Layer 4 of a small transformer language model trained on English Wikipedia (8 layers, counted from 0, width 128).
Take only the direct path to the model's output, skipping the later layers: a vector added to the residual stream pushes a token's score in proportion to its dot product with that token's output vector.

Output vectors of the tokens that the questions are about. A number n stands for n times 0.0073.
"son": 16 -17 -6 -23 -14 -2 -15 5 26 38 -19 3 -81 -10 13 55 -27 24 -34 -23 -3 19 -40 12 -14 50 -26 -8 -2 -46 34 33 -65 48 2 17 13 32 10 8 -18 6 7 -14 17 1 63 12 -35 8 -18 5 18 1 6 -12 -17 19 33 3 5 -5 15 33 -2 -40 -11 42 5 80 10 24 10 14 8 55 50 -11 49 -9 34 -37 18 -15 -23 -23 28 -17 -22 7 6 19 16 0 -84 12 32 10 3 39 -46 -13 64 6 -13 -39 12 26 12 -13 -15 -5 13 -12 21 -32 -42 7 -79 12 6 42 0 -38 19 -54 -74 18
"rom": -13 27 -32 -6 30 -15 0 -6 11 2 -4 46 30 -28 -5 -7 -39 -5 -4 -27 12 3 -21 -12 11 11 -33 -40 -33 -22 7 -12 -18 11 -49 -13 13 10 -43 -14 -51 10 37 -1 29 43 19 -11 2 15 -26 33 -29 17 33 -37 30 20 22 20 -4 17 41 -4 1 -24 -1 -13 -84 -18 41 9 44 -71 -1 10 25 2 6 -11 18 16 -16 22 1 -25 -9 -43 -6 33 43 -47 48 -1 -10 9 35 34 -26 26 -39 4 25 5 6 -29 32 -19 -48 4 -28 10 47 20 -14 -10 3 29 11 18 -18 22 0 14 -5 -30 11 36
"ction": 22 10 -4 5 1 41 -21 -49 -32 -5 -20 23 -7 -38 12 62 -81 29 -27 -8 16 51 33 10 6 71 -44 -17 -11 -11 25 52 35 36 -24 -26 -12 14 -50 -48 22 -19 37 30 46 -21 -24 26 -18 48 -12 -18 3 15 3 27 14 13 -30 -38 -18 30 -3 28 -2 -23 4 -5 22 -20 9 -57 12 14 31 28 8 -43 -50 52 49 10 -27 -9 29 -62 24 25 20 -27 11 -32 19 -17 3 15 -18 54 -51 57 36 10 -18 14 19 2 72 -3 0 -45 17 33 11 10 -7 7 -27 56 -32 -62 -1 -34 -3 -7 29 -51 -15 28
"ings": 8 3 8 -17 56 -35 9 -34 -8 -4 -28 20 -51 -31 9 39 13 -7 40 -18 -14 40 2 -77 -14 9 1 11 -15 -1 -37 10 -20 -25 -44 -21 45 19 -16 -18 0 5 -53 -12 -20 30 67 -12 -32 11 -33 -55 26 -27 -23 25 -28 18 -38 -2 -15 37 7 21 57 8 -6 9 -30 39 30 -27 17 23 1 39 31 14 10 -4 23 29 16 -18 45 -91 -8 -37 26 -18 3 44 12 -45 28 13 -34 67 -16 43 -19 38 -19 19 -34 1 52 -9 32 -20 37 -8 35 -3 -41 -22 -39 -28 -45 -33 7 -18 -6 -33 -25 14 -2 20
"}": 22 -17 -7 9 4 14 -8 -11 15 -25 -18 4 -18 6 1 -2 5 30 9 13 -56 -5 21 4 3 9 -13 -25 -22 -1 39 16 -12 15 -11 -17 -19 9 -7 -22 -24 -26 -1 -23 -25 27 -1 9 -3 -5 -42 -25 -7 23 -15 42 20 25 1 -16 11 -33 -74 33 31 -1 -3 -14 -49 4 29 -17 56 -75 -2 9 4 -6 0 22 5 24 -42 17 -22 2 -21 -18 32 5 22 1 49 -51 7 -14 -21 10 -46 9 1 73 12 47 -12 -30 66 17 12 13 -37 57 12 26 2 0 -15 25 16 -16 -10 -3 -4 -8 13 24 -2 67
" serv": 21 21 -12 -37 7 -17 -14 -31 28 13 -21 -14 -16 9 -3 -6 -13 17 -1 -19 -4 -7 -6 33 19 26 37 1 6 0 34 -14 -9 44 -30 -14 26 -37 -17 -13 4 -4 -27 16 3 -16 0 38 -21 -6 -27 -20 -40 -3 10 10 -16 1 6 8 1 -17 -10 -1 22 5 -4 -9 -7 0 37 -17 16 -28 -4 -9 -10 -24 -6 22 -12 12 -12 2 14 -18 24 12 -18 0 -6 19 -7 -11 -16 12 -22 19 -11 5 -19 33 24 -31 -9 0 27 8 40 -6 -15 25 -3 3 1 13 -15 -2 12 -39 6 -11 -1 10 -35 -25 -8 -11
"on": 16 5 5 -28 44 0 -2 51 25 -17 -27 -29 -7 -49 -61 -38 41 -50 -17 4 7 -25 -21 -48 35 -2 -4 -17 4 -1 34 23 -23 -25 -6 21 33 -16 -16 26 -1 4 -17 13 4 34 -2 6 -26 -1 43 12 12 49 2 -2 -35 -23 23 27 27 26 -14 -1 -14 -18 21 9 -15 2 -14 34 30 20 -10 -25 -2 -11 36 -1 23 -25 -52 -40 45 6 -34 -22 -7 -16 -23 -1 -5 -13 25 11 32 35 3 -1 10 -10 0 27 -11 -32 7 18 25 -24 15 -28 3 -21 -28 -40 17 -5 -24 -2 -27 -8 0 -4 -9 -6 -4 -25
"ished": 12 35 -2 -20 44 -25 -33 19 44 54 -94 34 -14 -40 -43 57 -35 -8 46 17 -19 28 -63 0 13 64 10 -28 -30 -34 -23 22 -29 57 -58 -7 -6 57 -30 -64 2 -35 18 17 3 -8 15 -30 10 -1 34 -62 -73 53 18 -9 -25 55 2 -46 -8 8 -39 38 -19 -4 -9 7 22 60 -3 -79 2 -3 -9 7 9 -33 18 -44 31 4 -39 11 -37 -26 5 -36 -16 -4 -16 5 -1 -45 -1 -9 18 -20 -18 44 14 22 -5 13 -15 18 40 49 44 6 -29 -19 24 -16 -44 0 -66 19 8 -45 -16 41 -3 24 -39 6 -61 -11
" with": -14 -12 12 -27 -28 12 -20 3 -11 5 12 -23 13 1 3 7 14 15 18 -21 11 6 -1 -26 -9 40 18 43 9 -16 -3 -3 9 23 2 -14 20 -6 -14 4 4 19 -14 -15 -10 -17 -27 -6 7 -3 -6 -17 -24 -24 22 -10 22 6 5 -30 4 -14 1 25 9 15 1 -5 -1 5 -3 -10 14 -51 4 21 22 -26 21 33 22 11 14 4 30 -1 -24 24 -13 -6 31 14 6 -33 20 -9 -17 13 20 16 -28 14 30 -9 -24 0 21 15 12 -38 -44 -15 -1 8 11 -6 26 -8 43 16 11 6 2 -37 -9 11 4 6
"way": 11 -14 -1 19 33 -15 -37 -42 50 20 -1 36 -41 -40 2 12 -37 23 -54 -12 8 -16 -18 28 14 24 -4 16 15 27 39 19 -10 29 -17 -41 48 37 -3 -8 -4 -6 7 -6 22 51 7 -1 -11 64 20 -25 24 -43 20 12 16 -19 -9 37 12 3 25 4 -21 -20 35 -19 -28 50 25 -9 -15 -17 36 18 70 -26 -39 -35 14 -6 -1 16 26 16 -64 24 -11 -46 2 -46 -26 -45 23 -10 -17 45 -41 -9 -52 21 7 6 -20 -14 10 0 47 -22 3 -22 3 -7 -18 2 -7 -4 -30 -34 71 30 -2 -31 -1 -26 -24 59

Output weights of attention head 3. The head adds the sum of these rows, row i times number i of z. A number n stands for n times 0.0057.
o0: 30 18 -13 2 -7 35 25 1 -7 43 -26 29 1 -5 -2 -10 -30 2 -30 -1 -94 -14 12 14 -38 -25 -4 35 -1 0 -24 3 -18 0 43 19 3 15 -1 11 -6 7 -16 17 3 19 -30 9 -17 43 33 2 -23 -29 -9 -4 17 -9 5 -23 0 21 49 -35 -31 -32 -3 13 -10 -30 21 7 -44 34 -53 -48 -26 45 30 -33 0 3 3 -16 50 15 17 -27 -52 0 -1 29 -8 6 30 41 0 14 1 -42 -29 -14 0 52 -10 -12 3 15 -16 6 6 -35 0 42 -10 9 -10 31 8 13 27 -36 21 -20 19 -16 -15 17
o1: -4 -37 23 7 -27 12 51 42 45 9 16 40 24 24 42 -9 4 -27 -33 -46 35 -7 -22 6 24 -27 -17 11 29 30 -4 6 -15 3 38 16 40 24 -11 -19 6 30 -14 -22 4 26 -18 -26 -24 -4 30 26 11 -48 0 -47 12 17 -22 -10 35 -6 -24 -17 9 0 7 27 -12 -8 -9 -39 -7 24 -8 -2 6 28 -4 6 24 14 13 -28 10 10 -38 16 32 29 6 11 -13 -14 19 32 -18 9 -46 -20 -6 -22 7 34 35 32 -23 -3 1 -20 -10 23 -5 16 -31 -29 21 -13 -15 -19 12 49 90 18 -3 18 -9 -30
o2: -18 -3 5 27 8 14 30 16 30 1 13 -5 33 -14 2 18 -9 -13 -26 17 27 24 -51 4 -14 13 1 -29 12 16 26 -8 -7 11 -9 25 21 14 -35 22 31 -28 -12 -12 1 3 -2 23 44 -4 -46 27 -26 -9 34 58 30 -6 24 21 0 1 -58 -19 0 -12 6 11 -16 12 -6 13 -22 27 9 -38 33 -45 17 27 -15 -7 -2 -30 -7 -27 -8 11 -33 7 9 36 -9 -8 12 -17 -28 -1 -11 15 -12 -27 12 -17 -32 -23 21 4 2 -17 9 36 -3 10 -6 -7 -18 -12 -6 30 -46 -36 -46 -41 17 51 -24 -6
o3: -2 18 -39 -19 -6 -76 42 -15 24 -12 -46 53 11 10 -26 26 3 -10 13 -1 14 -32 -14 41 -19 21 -23 1 11 -17 -29 2 -28 7 29 -47 -35 -15 -41 -25 46 8 -13 2 -15 -19 27 31 -23 29 -5 2 9 2 -7 30 13 -39 -28 -25 8 16 -45 -7 -10 -16 -38 27 -9 11 -80 -41 -18 -17 -21 -16 -13 -11 14 7 3 25 -4 -17 -26 7 35 30 -9 -5 -18 -17 -13 18 0 -3 -25 2 -23 -4 -37 -15 2 25 55 12 -25 21 29 14 -10 -38 58 -8 -8 -10 -2 -19 -4 -45 -25 18 -13 -13 5 -12 10 16
o4: -29 -7 9 -1 22 41 -10 3 -20 -1 36 14 10 33 33 14 -24 -9 31 -15 -27 -29 30 18 16 11 -13 46 51 -9 -38 -9 -35 8 -9 6 47 30 -17 38 -5 28 -54 33 49 21 -18 -8 34 -12 38 16 -76 11 -28 17 -8 11 -22 11 2 1 -55 -11 -26 -28 7 -26 22 22 30 -13 -16 17 -23 8 -32 10 -34 -12 -27 35 16 -9 38 -18 4 6 -14 -14 -1 48 -7 -17 2 21 -12 -11 -5 -22 -2 -20 1 1 8 -78 -10 -24 -4 2 1 14 -20 16 5 23 -23 -2 41 -13 11 11 -47 -5 -41 -29 5 29
o5: -16 -19 0 -28 -14 -12 -16 -3 -8 2 9 -7 30 11 30 -20 7 -41 22 -47 -13 26 24 46 -24 44 -6 -16 -25 -11 -21 -9 -4 0 13 14 -4 -4 15 -34 32 -25 64 18 53 -13 40 38 20 20 47 8 -2 7 -51 17 -29 -6 20 49 -22 38 5 32 55 12 -25 -23 -30 -22 -20 -10 8 23 5 -2 14 -3 4 -32 -39 -28 23 -26 -17 -9 34 7 29 -32 -23 34 28 8 -52 -1 31 43 -3 -23 10 -35 38 4 21 29 35 3 40 -39 1 -35 -11 13 -31 -3 -16 15 56 -7 -10 24 -20 4 9 -70 22 -4
o6: 34 22 -21 14 -28 26 -22 29 12 -20 -11 -14 -3 27 30 8 33 32 -8 -52 32 11 11 -18 6 30 -32 0 -2 -9 -6 -5 -18 -4 -20 25 6 27 -16 34 31 -14 33 1 11 -24 9 5 -29 -26 -10 4 -45 -4 -30 16 19 8 8 -9 20 50 5 48 -7 -11 22 8 -20 -41 -18 6 -22 38 16 -24 -42 73 -22 -12 40 18 -23 -28 -17 11 -16 -44 -9 -27 -54 -65 -4 -42 8 -26 -7 -19 -30 26 -15 -45 13 -18 -11 -8 10 -10 -6 -13 27 -27 -28 6 -21 -1 -18 44 -5 -9 -7 2 65 -35 -6 3 -29 -23
o7: 9 36 -13 -33 11 0 28 35 11 -5 -5 2 -36 10 27 40 -3 42 10 -7 -10 21 -15 -5 4 5 -8 -22 -24 -7 45 24 8 -46 -32 16 -12 7 -6 14 -19 -5 4 -21 -50 8 34 36 -2 -3 3 2 30 12 38 51 17 27 28 10 -28 39 -10 4 24 4 -32 -15 1 26 -1 28 -15 -3 -40 -5 -12 -3 -2 7 -21 3 23 -13 24 -8 9 -19 -16 -16 8 -11 -45 -15 -2 -11 25 -7 -44 15 14 27 22 -3 -20 -15 7 8 -28 5 21 -7 -27 15 -25 -36 3 -41 20 14 -53 -34 -10 -42 22 30 -51 23
o8: 14 -35 -13 28 6 -3 15 -18 -31 9 -7 9 -33 -23 19 3 24 -72 13 1 -6 51 54 -36 23 16 17 21 -26 30 15 1 -3 85 -15 0 21 25 -12 -25 -10 -18 -10 28 -32 2 -20 3 4 -13 1 -9 30 -23 18 -6 -43 13 8 56 -67 -1 24 -9 50 -33 -18 22 -21 -3 -4 2 -39 11 -26 -3 4 13 -22 -44 14 -27 23 -19 49 15 -8 45 5 -1 43 14 17 23 15 -49 -50 -5 11 -19 11 25 -31 -5 -10 -17 -3 9 -31 12 7 3 -23 8 24 3 -18 -6 23 -27 12 -22 -37 17 -17 -39 26 -11
o9: -8 -29 22 -1 30 -14 -4 15 41 6 43 -24 -7 0 -39 21 -2 3 10 10 12 44 -24 0 -13 -24 -57 74 47 1 24 -41 -20 -14 16 59 -10 -57 -18 23 -5 -17 -43 10 11 7 -4 -6 1 -27 33 -11 -18 -8 -3 0 17 8 11 -4 -40 -12 0 40 22 -4 -24 29 -19 39 4 3 -18 51 4 -29 11 18 -38 -34 2 -24 -19 38 -17 35 13 55 -12 -13 12 -6 42 12 11 30 -14 28 -13 -8 17 -12 4 -16 -9 -15 -26 5 4 23 12 -13 -54 -10 50 19 -10 56 30 33 11 -40 -25 -11 -5 -27 36 -9
o10: 47 -45 -59 43 -5 -4 -1 -19 29 -31 -1 24 -34 3 -9 -40 -43 20 9 6 30 29 -4 -28 -3 7 -15 54 -29 -4 -2 5 20 -25 -14 -37 -49 12 1 41 14 11 4 3 53 -4 60 51 -18 32 21 -4 26 2 -24 2 5 -31 13 -17 48 -54 41 17 -16 -4 -6 0 -2 -5 -5 23 15 -26 -19 -21 -25 -12 -19 8 -27 4 32 6 -19 23 -15 22 7 12 -20 -12 -49 31 -1 6 -2 3 -9 7 66 18 -2 -14 -17 -20 25 -7 1 0 11 -7 15 -17 -11 18 -7 -20 2 40 -14 16 -3 31 -55 -3 18 28
o11: -14 -2 -30 -32 -28 34 -17 -21 2 -34 -5 -6 -31 -14 -3 -6 51 26 21 -40 7 -32 6 10 13 22 10 36 -11 -35 40 -13 -42 45 -28 24 -2 23 31 7 60 -17 16 -25 16 3 15 -19 -21 -3 21 7 -17 -11 -50 5 28 -36 12 45 -15 1 -6 9 29 -13 9 -7 -47 16 17 19 17 -19 3 -19 21 13 6 -19 0 -55 20 5 30 -1 -1 -20 8 -44 -5 -52 20 11 -11 -53 15 23 13 6 8 -13 -1 7 16 -10 -13 -9 -6 20 46 -13 -1 -7 34 -23 -7 -39 21 -5 6 -4 32 -24 49 -32 13 38
o12: 4 17 5 19 13 -13 4 24 12 17 18 18 -4 1 -27 -12 6 4 -22 -20 7 34 -35 4 -2 19 36 -11 -3 38 3 21 -11 -19 -14 -18 6 6 2 -3 -13 15 18 -9 -26 -6 -11 -18 27 -21 -3 31 -24 2 10 -37 -27 60 -22 -16 -38 -4 0 -43 -35 -10 19 16 16 -58 -14 2 -14 -9 -13 -2 -1 11 -22 67 12 11 3 26 -20 26 -5 -3 20 -9 64 -23 4 -14 -18 -22 -16 -9 23 7 35 19 -6 39 17 40 6 1 -10 -17 8 33 -34 17 1 -5 28 0 -21 -5 -48 16 -41 -2 -9 31 7 -5
o13: 1 1 -25 -13 -2 -2 -38 7 29 21 14 -2 1 -33 1 -21 -18 43 14 -14 66 10 13 39 61 21 -4 6 25 -7 17 -12 3 -56 3 24 -12 -5 40 11 20 34 -11 25 44 7 5 -46 35 40 -3 -21 26 -7 20 0 -13 16 13 19 -14 0 26 -58 -9 17 -19 6 -15 -19 19 28 -9 13 27 -47 31 -3 24 13 -14 4 7 -16 42 -25 16 19 -20 45 5 -31 9 22 -2 48 3 -8 -8 -35 -11 0 4 -46 0 9 -11 -1 3 16 21 -22 -9 -11 -6 -17 -36 -6 -13 30 8 -13 -14 17 -10 -24 51 -31
o14: 20 3 -3 37 25 -26 28 3 10 -4 14 27 -16 25 -29 25 2 -3 12 -14 8 -33 -8 38 -49 -6 45 -9 -3 -35 28 -8 -14 -38 -8 -2 -15 35 21 -12 -68 -57 43 -28 67 9 -11 -70 23 -26 -5 -41 32 -36 -1 -29 -17 -12 5 -19 -74 -44 -44 6 -8 2 15 29 0 -21 37 23 21 68 28 -22 68 -28 -12 -18 -37 2 -22 -25 -2 -20 56 -16 -30 23 28 -30 -48 14 -80 -19 -15 -2 25 -24 -44 -9 -12 -7 -21 -32 -26 32 -27 -34 -22 -27 19 -6 -12 12 35 0 -7 -25 20 19 25 33 -6 40 -10 9
o15: -15 50 7 -1 -8 -18 21 -21 -9 18 -30 6 9 -2 10 -16 -27 -9 -12 45 -20 9 -28 -20 14 -3 -58 -28 7 -15 4 25 27 10 -16 19 -24 26 5 -14 -12 16 -38 8 22 3 -15 37 11 20 -37 59 -12 14 -45 27 -36 -28 23 -24 -20 18 58 -43 -5 0 13 27 4 -28 -34 -5 -20 19 22 59 37 11 5 17 25 -29 -25 -4 -9 58 17 6 16 -4 -12 4 -7 56 16 -20 35 7 37 -26 4 2 9 70 37 -61 -17 10 0 -41 48 -17 2 24 42 13 -35 -56 7 14 21 -24 -2 16 25 25 26 -18
o16: -13 15 12 -9 -7 9 12 -20 26 44 27 -39 -21 30 15 -9 1 7 0 -42 -36 -21 0 -17 13 -21 -38 41 -12 1 22 4 38 -51 5 -29 -29 -13 -34 3 30 19 0 -18 7 -34 10 -44 -60 -26 -42 -8 -9 17 13 -49 -5 30 -9 29 -23 -7 -26 16 6 -37 50 20 39 39 43 7 35 -1 -46 -15 17 16 28 -2 7 -36 -31 -7 47 -9 50 53 26 -12 -3 20 10 -10 51 13 -8 24 -9 -41 -6 6 3 -34 28 15 -4 11 -15 -2 0 -37 3 -38 -19 37 -15 0 -8 0 9 -23 -16 3 -4 51 -1 3
o17: 54 -5 9 -37 39 14 23 -6 9 6 -2 6 25 -56 1 32 -31 -11 -14 64 42 13 -17 -20 9 16 4 36 15 -32 6 11 29 5 27 47 -31 3 -36 14 -3 -9 21 15 21 32 -11 -48 -22 -1 -13 21 41 -28 -27 29 6 -42 3 -6 60 17 -40 -4 -5 -2 -10 20 23 -36 25 8 -29 -33 26 -11 16 -9 6 -1 -17 -21 -11 9 -47 15 -22 27 4 47 25 56 -29 10 4 56 20 -9 40 -19 9 -20 -7 -16 -35 -22 -8 -19 -22 -22 -50 50 -19 -9 29 -4 -62 0 19 -16 -19 6 17 -29 -5 -26 -30 -9
o18: -23 12 13 -36 -10 -21 -2 -23 10 -9 -27 -6 -3 15 17 -49 14 11 32 -49 26 -22 -30 -9 56 4 7 -41 -21 45 -4 -11 13 48 -15 -4 -2 6 -12 -9 61 34 6 20 48 10 -14 21 18 9 -7 -3 3 -6 -24 33 -11 -44 11 16 -7 -81 -14 1 3 6 16 -4 -23 -13 26 -24 1 -4 -6 -6 6 29 -23 78 7 -21 -4 -39 26 -40 7 29 32 1 -12 33 -51 16 -33 4 -24 24 -12 -23 -1 -29 19 9 -10 17 -7 -8 -29 23 -4 12 22 28 25 6 -3 -54 -10 3 18 -37 37 -13 4 17 12 -16
o19: 22 -9 37 -3 17 -37 -7 -4 -10 -36 -17 22 22 -20 -4 5 12 -3 -9 19 45 24 -31 18 -18 -11 -15 30 -1 -27 -48 21 9 -18 24 78 -3 -26 -1 7 -41 -11 -35 -24 31 24 -31 -13 -5 -2 -81 -11 9 -16 6 -38 -14 -9 -25 -26 27 28 22 -36 -20 -6 -5 0 30 -17 11 -38 -3 -3 -31 9 5 41 23 8 32 -19 25 -5 -45 17 8 -21 21 13 -24 -24 -17 5 0 0 4 9 5 -4 -9 1 -37 49 6 -8 -32 -32 10 30 32 -15 18 5 48 8 23 -8 2 -39 10 28 -39 -25 1 -36 17 11
o20: 1 11 -6 -20 -46 -38 2 20 30 -26 -5 -7 -72 0 -13 51 49 -6 5 33 5 -29 -26 23 2 -23 17 26 -10 16 41 -21 3 52 15 28 -3 34 -12 5 -16 -7 -20 27 24 18 -1 -6 -41 17 44 8 -44 -27 6 9 9 -12 -19 -32 -8 2 -6 -13 -16 -32 10 -22 -36 -59 -6 25 -48 -3 37 61 -7 9 -46 -9 41 -13 41 -6 28 24 -26 -6 -68 -2 -17 8 36 26 12 13 -18 3 -9 13 1 -13 29 50 -38 21 -8 -24 -22 32 -32 -15 -20 43 11 -13 20 -27 30 14 60 -1 6 -13 -25 -19 -42 10
o21: -29 -5 5 -21 -43 -20 47 2 -12 -10 45 20 -1 4 -17 -22 -13 -18 -8 12 -7 6 -24 0 63 31 16 -13 -22 20 44 2 4 14 14 -12 40 4 -16 -5 83 -18 -14 3 25 -30 -29 -10 -22 -52 5 14 -3 -5 -11 -29 -10 71 -18 -21 -6 55 -20 -17 -29 -28 -55 -14 45 8 -16 -45 17 32 -30 10 -10 12 -62 2 -44 -8 16 32 -33 12 0 -18 -3 -33 10 17 7 33 7 -16 5 23 50 -53 -28 18 24 6 -26 12 -9 5 -12 5 3 -13 50 -20 -22 18 17 -2 7 -2 -52 -2 -22 39 25 -8 -17 -26
o22: -21 -31 2 46 10 -36 34 4 16 -29 -8 -34 6 -23 8 -17 -56 -34 -24 -29 -40 -17 -1 5 15 -23 64 7 34 -5 -59 14 7 -15 -33 24 -8 -16 -12 -2 15 -12 22 35 26 -19 18 14 24 19 11 36 23 -7 -14 -12 10 20 -18 -67 12 -26 46 -20 -56 8 9 -13 -41 -12 2 -38 -59 1 12 13 73 19 -11 -15 -51 26 5 1 -5 -1 30 4 -12 -64 39 -33 20 14 -48 36 0 -19 -42 7 0 -9 -24 -26 6 40 40 15 24 -16 -20 58 41 6 -25 -13 -5 17 2 -14 -19 26 -87 47 44 -37 13 -5
o23: -15 19 22 -2 -3 -13 -8 -13 -12 -8 54 53 12 -25 21 12 -19 -3 -8 -2 19 -24 -5 -32 -37 -4 -52 46 -39 -8 -3 6 10 43 16 -55 32 2 -25 -7 -27 -48 -20 33 -34 -17 -14 4 34 31 -4 16 31 12 50 1 -6 -9 -4 12 -8 -15 21 -27 -34 -11 -24 -26 -1 -16 -16 0 37 6 -18 11 -17 -9 -22 33 -5 -31 16 -15 87 -45 1 -40 11 -4 -21 -6 -33 -72 -2 -21 -18 -44 -45 48 -24 16 23 57 23 5 -10 -66 -11 -3 57 28 -5 -21 -19 3 -4 2 -32 -9 -7 -13 -53 -13 29 4 -10 56
o24: -7 -3 29 24 -30 32 -7 6 -15 36 16 -12 -32 10 68 -30 8 -30 40 -10 37 11 23 -12 -1 -13 -35 -44 11 -5 0 -12 5 5 -13 -54 14 1 17 -7 -38 26 -53 0 -31 32 -10 19 -6 3 -3 -9 25 -14 4 -10 37 37 13 -13 4 39 -22 31 24 -16 -43 -1 -13 20 -9 -15 64 -11 -10 28 29 -8 2 50 8 10 10 -30 -16 28 -23 -11 2 -19 -8 18 -19 11 9 25 3 -6 10 -10 -9 19 -34 -6 28 -10 16 1 -1 -32 37 -4 -29 -32 -44 38 -20 37 25 -25 -9 24 51 29 39 -16 -18 -1
o25: 1 8 12 8 -12 12 25 -24 -9 1 17 -45 -28 4 0 -14 4 33 18 -16 0 -23 -1 4 -9 33 32 35 -14 -19 -1 11 63 39 14 14 39 -55 -34 4 -10 -55 1 37 -50 -27 -7 -11 19 20 -22 15 -50 25 4 -6 -23 27 -15 26 27 3 -17 14 -30 -7 11 30 -34 -4 -20 17 -4 -37 20 15 55 49 -4 -14 -5 -43 49 -28 30 35 59 -35 -44 1 -22 -20 32 -21 54 34 9 2 45 45 20 -16 42 22 -7 27 -5 28 14 -14 31 1 -9 -41 -2 8 -10 -12 -22 15 10 13 13 15 -37 7 34 -14
o26: 26 -15 -24 47 20 17 18 -9 -8 -24 27 1 44 24 4 -2 -1 -38 15 -7 -47 8 -51 -32 52 9 5 24 5 45 0 -22 -18 15 -33 43 1 20 -1 25 58 -3 -10 -19 50 -28 34 -19 -21 24 -16 -17 4 -1 45 -11 -13 24 27 21 55 8 40 86 -12 -22 -19 5 36 11 -7 -23 54 7 17 -34 5 27 -7 33 17 -11 16 5 -8 5 12 -17 20 28 -23 -1 -6 6 12 15 -10 10 0 32 3 -1 16 -19 -7 4 12 -2 -59 6 22 -10 18 10 29 8 11 -8 -19 -28 -4 23 7 -13 -43 31 2 -19
o27: 21 -28 20 -50 14 22 -70 19 -9 -24 -10 19 45 23 18 -28 7 -5 14 30 -4 -23 8 23 -26 25 -12 8 33 1 -18 10 -6 -21 55 -16 -1 20 29 5 2 -28 -14 2 2 -28 -45 21 -8 -5 33 -3 46 20 -11 -10 -20 -38 -7 2 5 -33 21 37 10 -13 53 -33 45 24 35 13 -31 30 -18 20 13 41 -14 -3 22 -24 0 30 -48 -31 -2 4 33 -7 42 16 33 -8 -15 7 6 26 3 56 1 20 7 15 13 37 -10 -34 16 -28 29 19 23 -10 -5 27 -12 1 -49 54 10 16 44 -15 -57 25 39 -51
o28: 24 11 -21 7 6 -6 -16 -30 29 -18 -24 19 13 17 1 -5 -28 28 -16 -40 6 -21 16 -56 41 22 -5 45 19 -24 -20 18 0 -22 52 -2 0 -11 -13 -7 5 25 -49 -18 12 2 13 -4 35 -17 -7 -8 -8 24 -16 -17 -3 -10 1 -26 8 -12 7 11 -42 -43 -30 -63 7 24 -15 27 0 -9 -3 60 0 -29 11 17 2 -33 -6 17 -28 13 5 -11 39 1 -24 -45 18 -16 -14 17 5 50 27 -23 -10 -30 -21 0 39 -45 -12 21 10 -6 7 15 12 8 15 27 -37 24 -17 -16 0 -10 -68 40 -18 55 34 18
o29: -18 15 -1 -45 3 -12 3 5 3 -26 24 14 -9 -6 -19 -30 -5 69 1 -9 50 32 -4 17 -7 32 28 -27 0 -19 25 29 -28 -64 -1 -58 -10 -46 26 4 -16 34 9 26 27 17 8 -36 46 -39 -4 -20 -16 39 4 24 -1 1 30 -8 10 -35 49 -65 -30 4 -41 25 -5 8 -2 42 -32 32 18 25 -45 12 -2 4 -44 -18 28 18 21 25 6 17 -25 0 44 10 30 -8 9 10 -26 -4 -6 18 4 34 21 37 19 25 -11 12 32 27 29 13 5 3 -34 4 41 -2 12 -13 -5 21 -15 -33 -4 -12 15 2
o30: 4 -12 0 18 20 0 3 14 24 -6 11 42 34 -3 4 -14 16 -26 -7 22 -1 8 26 -1 51 -1 -41 17 -8 11 -12 19 -4 11 2 -21 28 16 -14 -5 6 -1 -15 -14 -5 15 -38 13 14 11 3 12 16 -6 21 5 -37 4 12 -17 -13 -10 21 19 -3 -6 -1 31 22 -45 5 -20 -3 10 -9 12 2 1 -9 0 3 3 16 7 15 35 13 -44 -15 11 38 15 -11 -22 16 16 20 -10 8 50 -15 12 46 4 -34 46 0 -22 12 -5 -6 -62 -12 -3 29 16 22 -31 7 21 0 9 -6 1 -5 -7 4 -13
o31: -24 36 12 -27 15 -4 -7 -15 32 -20 61 -5 -6 7 28 -5 35 -2 2 1 10 15 35 -7 6 31 -12 6 -34 -8 26 14 -9 -23 22 -60 10 -19 -5 -36 21 6 -9 -17 31 -17 -3 -36 -16 -11 -18 -56 45 -8 -8 -24 2 53 -9 -46 30 31 -28 4 -6 19 -12 -17 43 35 11 -16 9 10 -11 22 -6 -7 -26 10 -32 -16 10 2 2 -2 -8 2 -30 -5 19 35 -35 -34 -50 -33 46 1 37 42 6 20 -11 22 -9 -6 -27 -15 -30 -29 -57 7 -16 19 1 -14 -12 5 8 -11 -27 -19 13 -17 -20 -28 -16 -12

Each question shows a token from some text and the vector z that the head gathered there. A number n stands for n times 0.049.

"2": 26 -4 -10 -7 -3 -71 -5 0 -34 -6 29 8 4 41 -23 8 -18 24 -1 39 18 1 -17 9 -2 14 43 -28 28 2 14 -5
Which of these tokens does it push down most? "ished"

"al": 21 40 -8 10 23 6 6 -38 -13 -6 -6 14 -24 7 58 10 -9 29 1 16 13 -33 -28 -24 15 -33 -33 28 -12 -16 -19 -2
Which of these tokens does it push down most? "ction"

"one": 22 -9 6 12 -7 -32 -15 4 -33 -30 20 -30 20 5 19 18 21 2 4 16 -51 -12 19 30 -19 -21 9 -12 17 39 -3 -5
Which of these tokens does it push down most? " with"

" g": -9 19 3 -35 -20 -42 23 29 -3 8 -11 -12 17 -4 3 -11 23 -19 -34 -14 8 -1 -27 34 6 26 -5 -15 -8 9 -4 -5
Which of these tokens does it push down most? " serv"

"or": 42 47 -13 44 21 0 1 -8 6 11 -17 -5 -22 11 47 39 -28 11 4 54 22 6 9 9 16 -39 -19 -12 4 8 11 -5
Which of these tokens does it push down most? "}"

"0": -1 7 -3 4 13 -21 -9 -23 -19 11 2 1 8 5 -27 4 5 13 -20 30 -3 18 -4 11 18 26 2 0 49 33 -7 -1
Which two tokens does it push up most, strongest first? " with", "on"

"5": 5 20 -8 21 -24 -31 24 0 19 1 18 39 8 -12 -33 8 -26 -29 29 3 53 -9 -22 16 -19 17 18 -17 -20 -10 20 -42
Which two tokens does it push up most, strongest first? "way", "on"

"d": 43 -4 23 20 16 22 29 9 17 22 3 44 -47 0 9 13 8 -12 26 -20 -7 -39 4 -6 -3 -4 -4 -33 13 -32 -34 -42
Pushed up most: "way"

" In": 17 -6 10 2 0 6 -11 0 -9 -8 13 7 11 38 0 2 -8 -8 3 -3 -28 -9 6 15 -16 -1 7 -13 5 34 -12 -1
Pushed up most: "rom"

".": 10 -5 5 6 -6 -6 7 19 1 -22 15 17 13 31 -1 6 4 -21 1 -2 -15 4 0 17 5 -2 -2 -25 9 35 -9 -6
Pushed up most: "rom"

"R": 18 -28 29 -5 20 -24 -1 29 -39 -15 19 -30 -2 14 6 4 17 18 4 -8 -39 -35 -3 15 -27 -29 -10 10 -8 47 -7 -3
Which two tokens does it push up most, strongest first? "}", "rom"

" |": 3 -5 5 -26 -9 27 3 -1 3 -9 4 21 -4 14 -14 17 15 -22 -6 -23 -18 5 3 -11 -4 21 0 2 -15 14 3 -31
Which of these tokens does it push down most? "ished"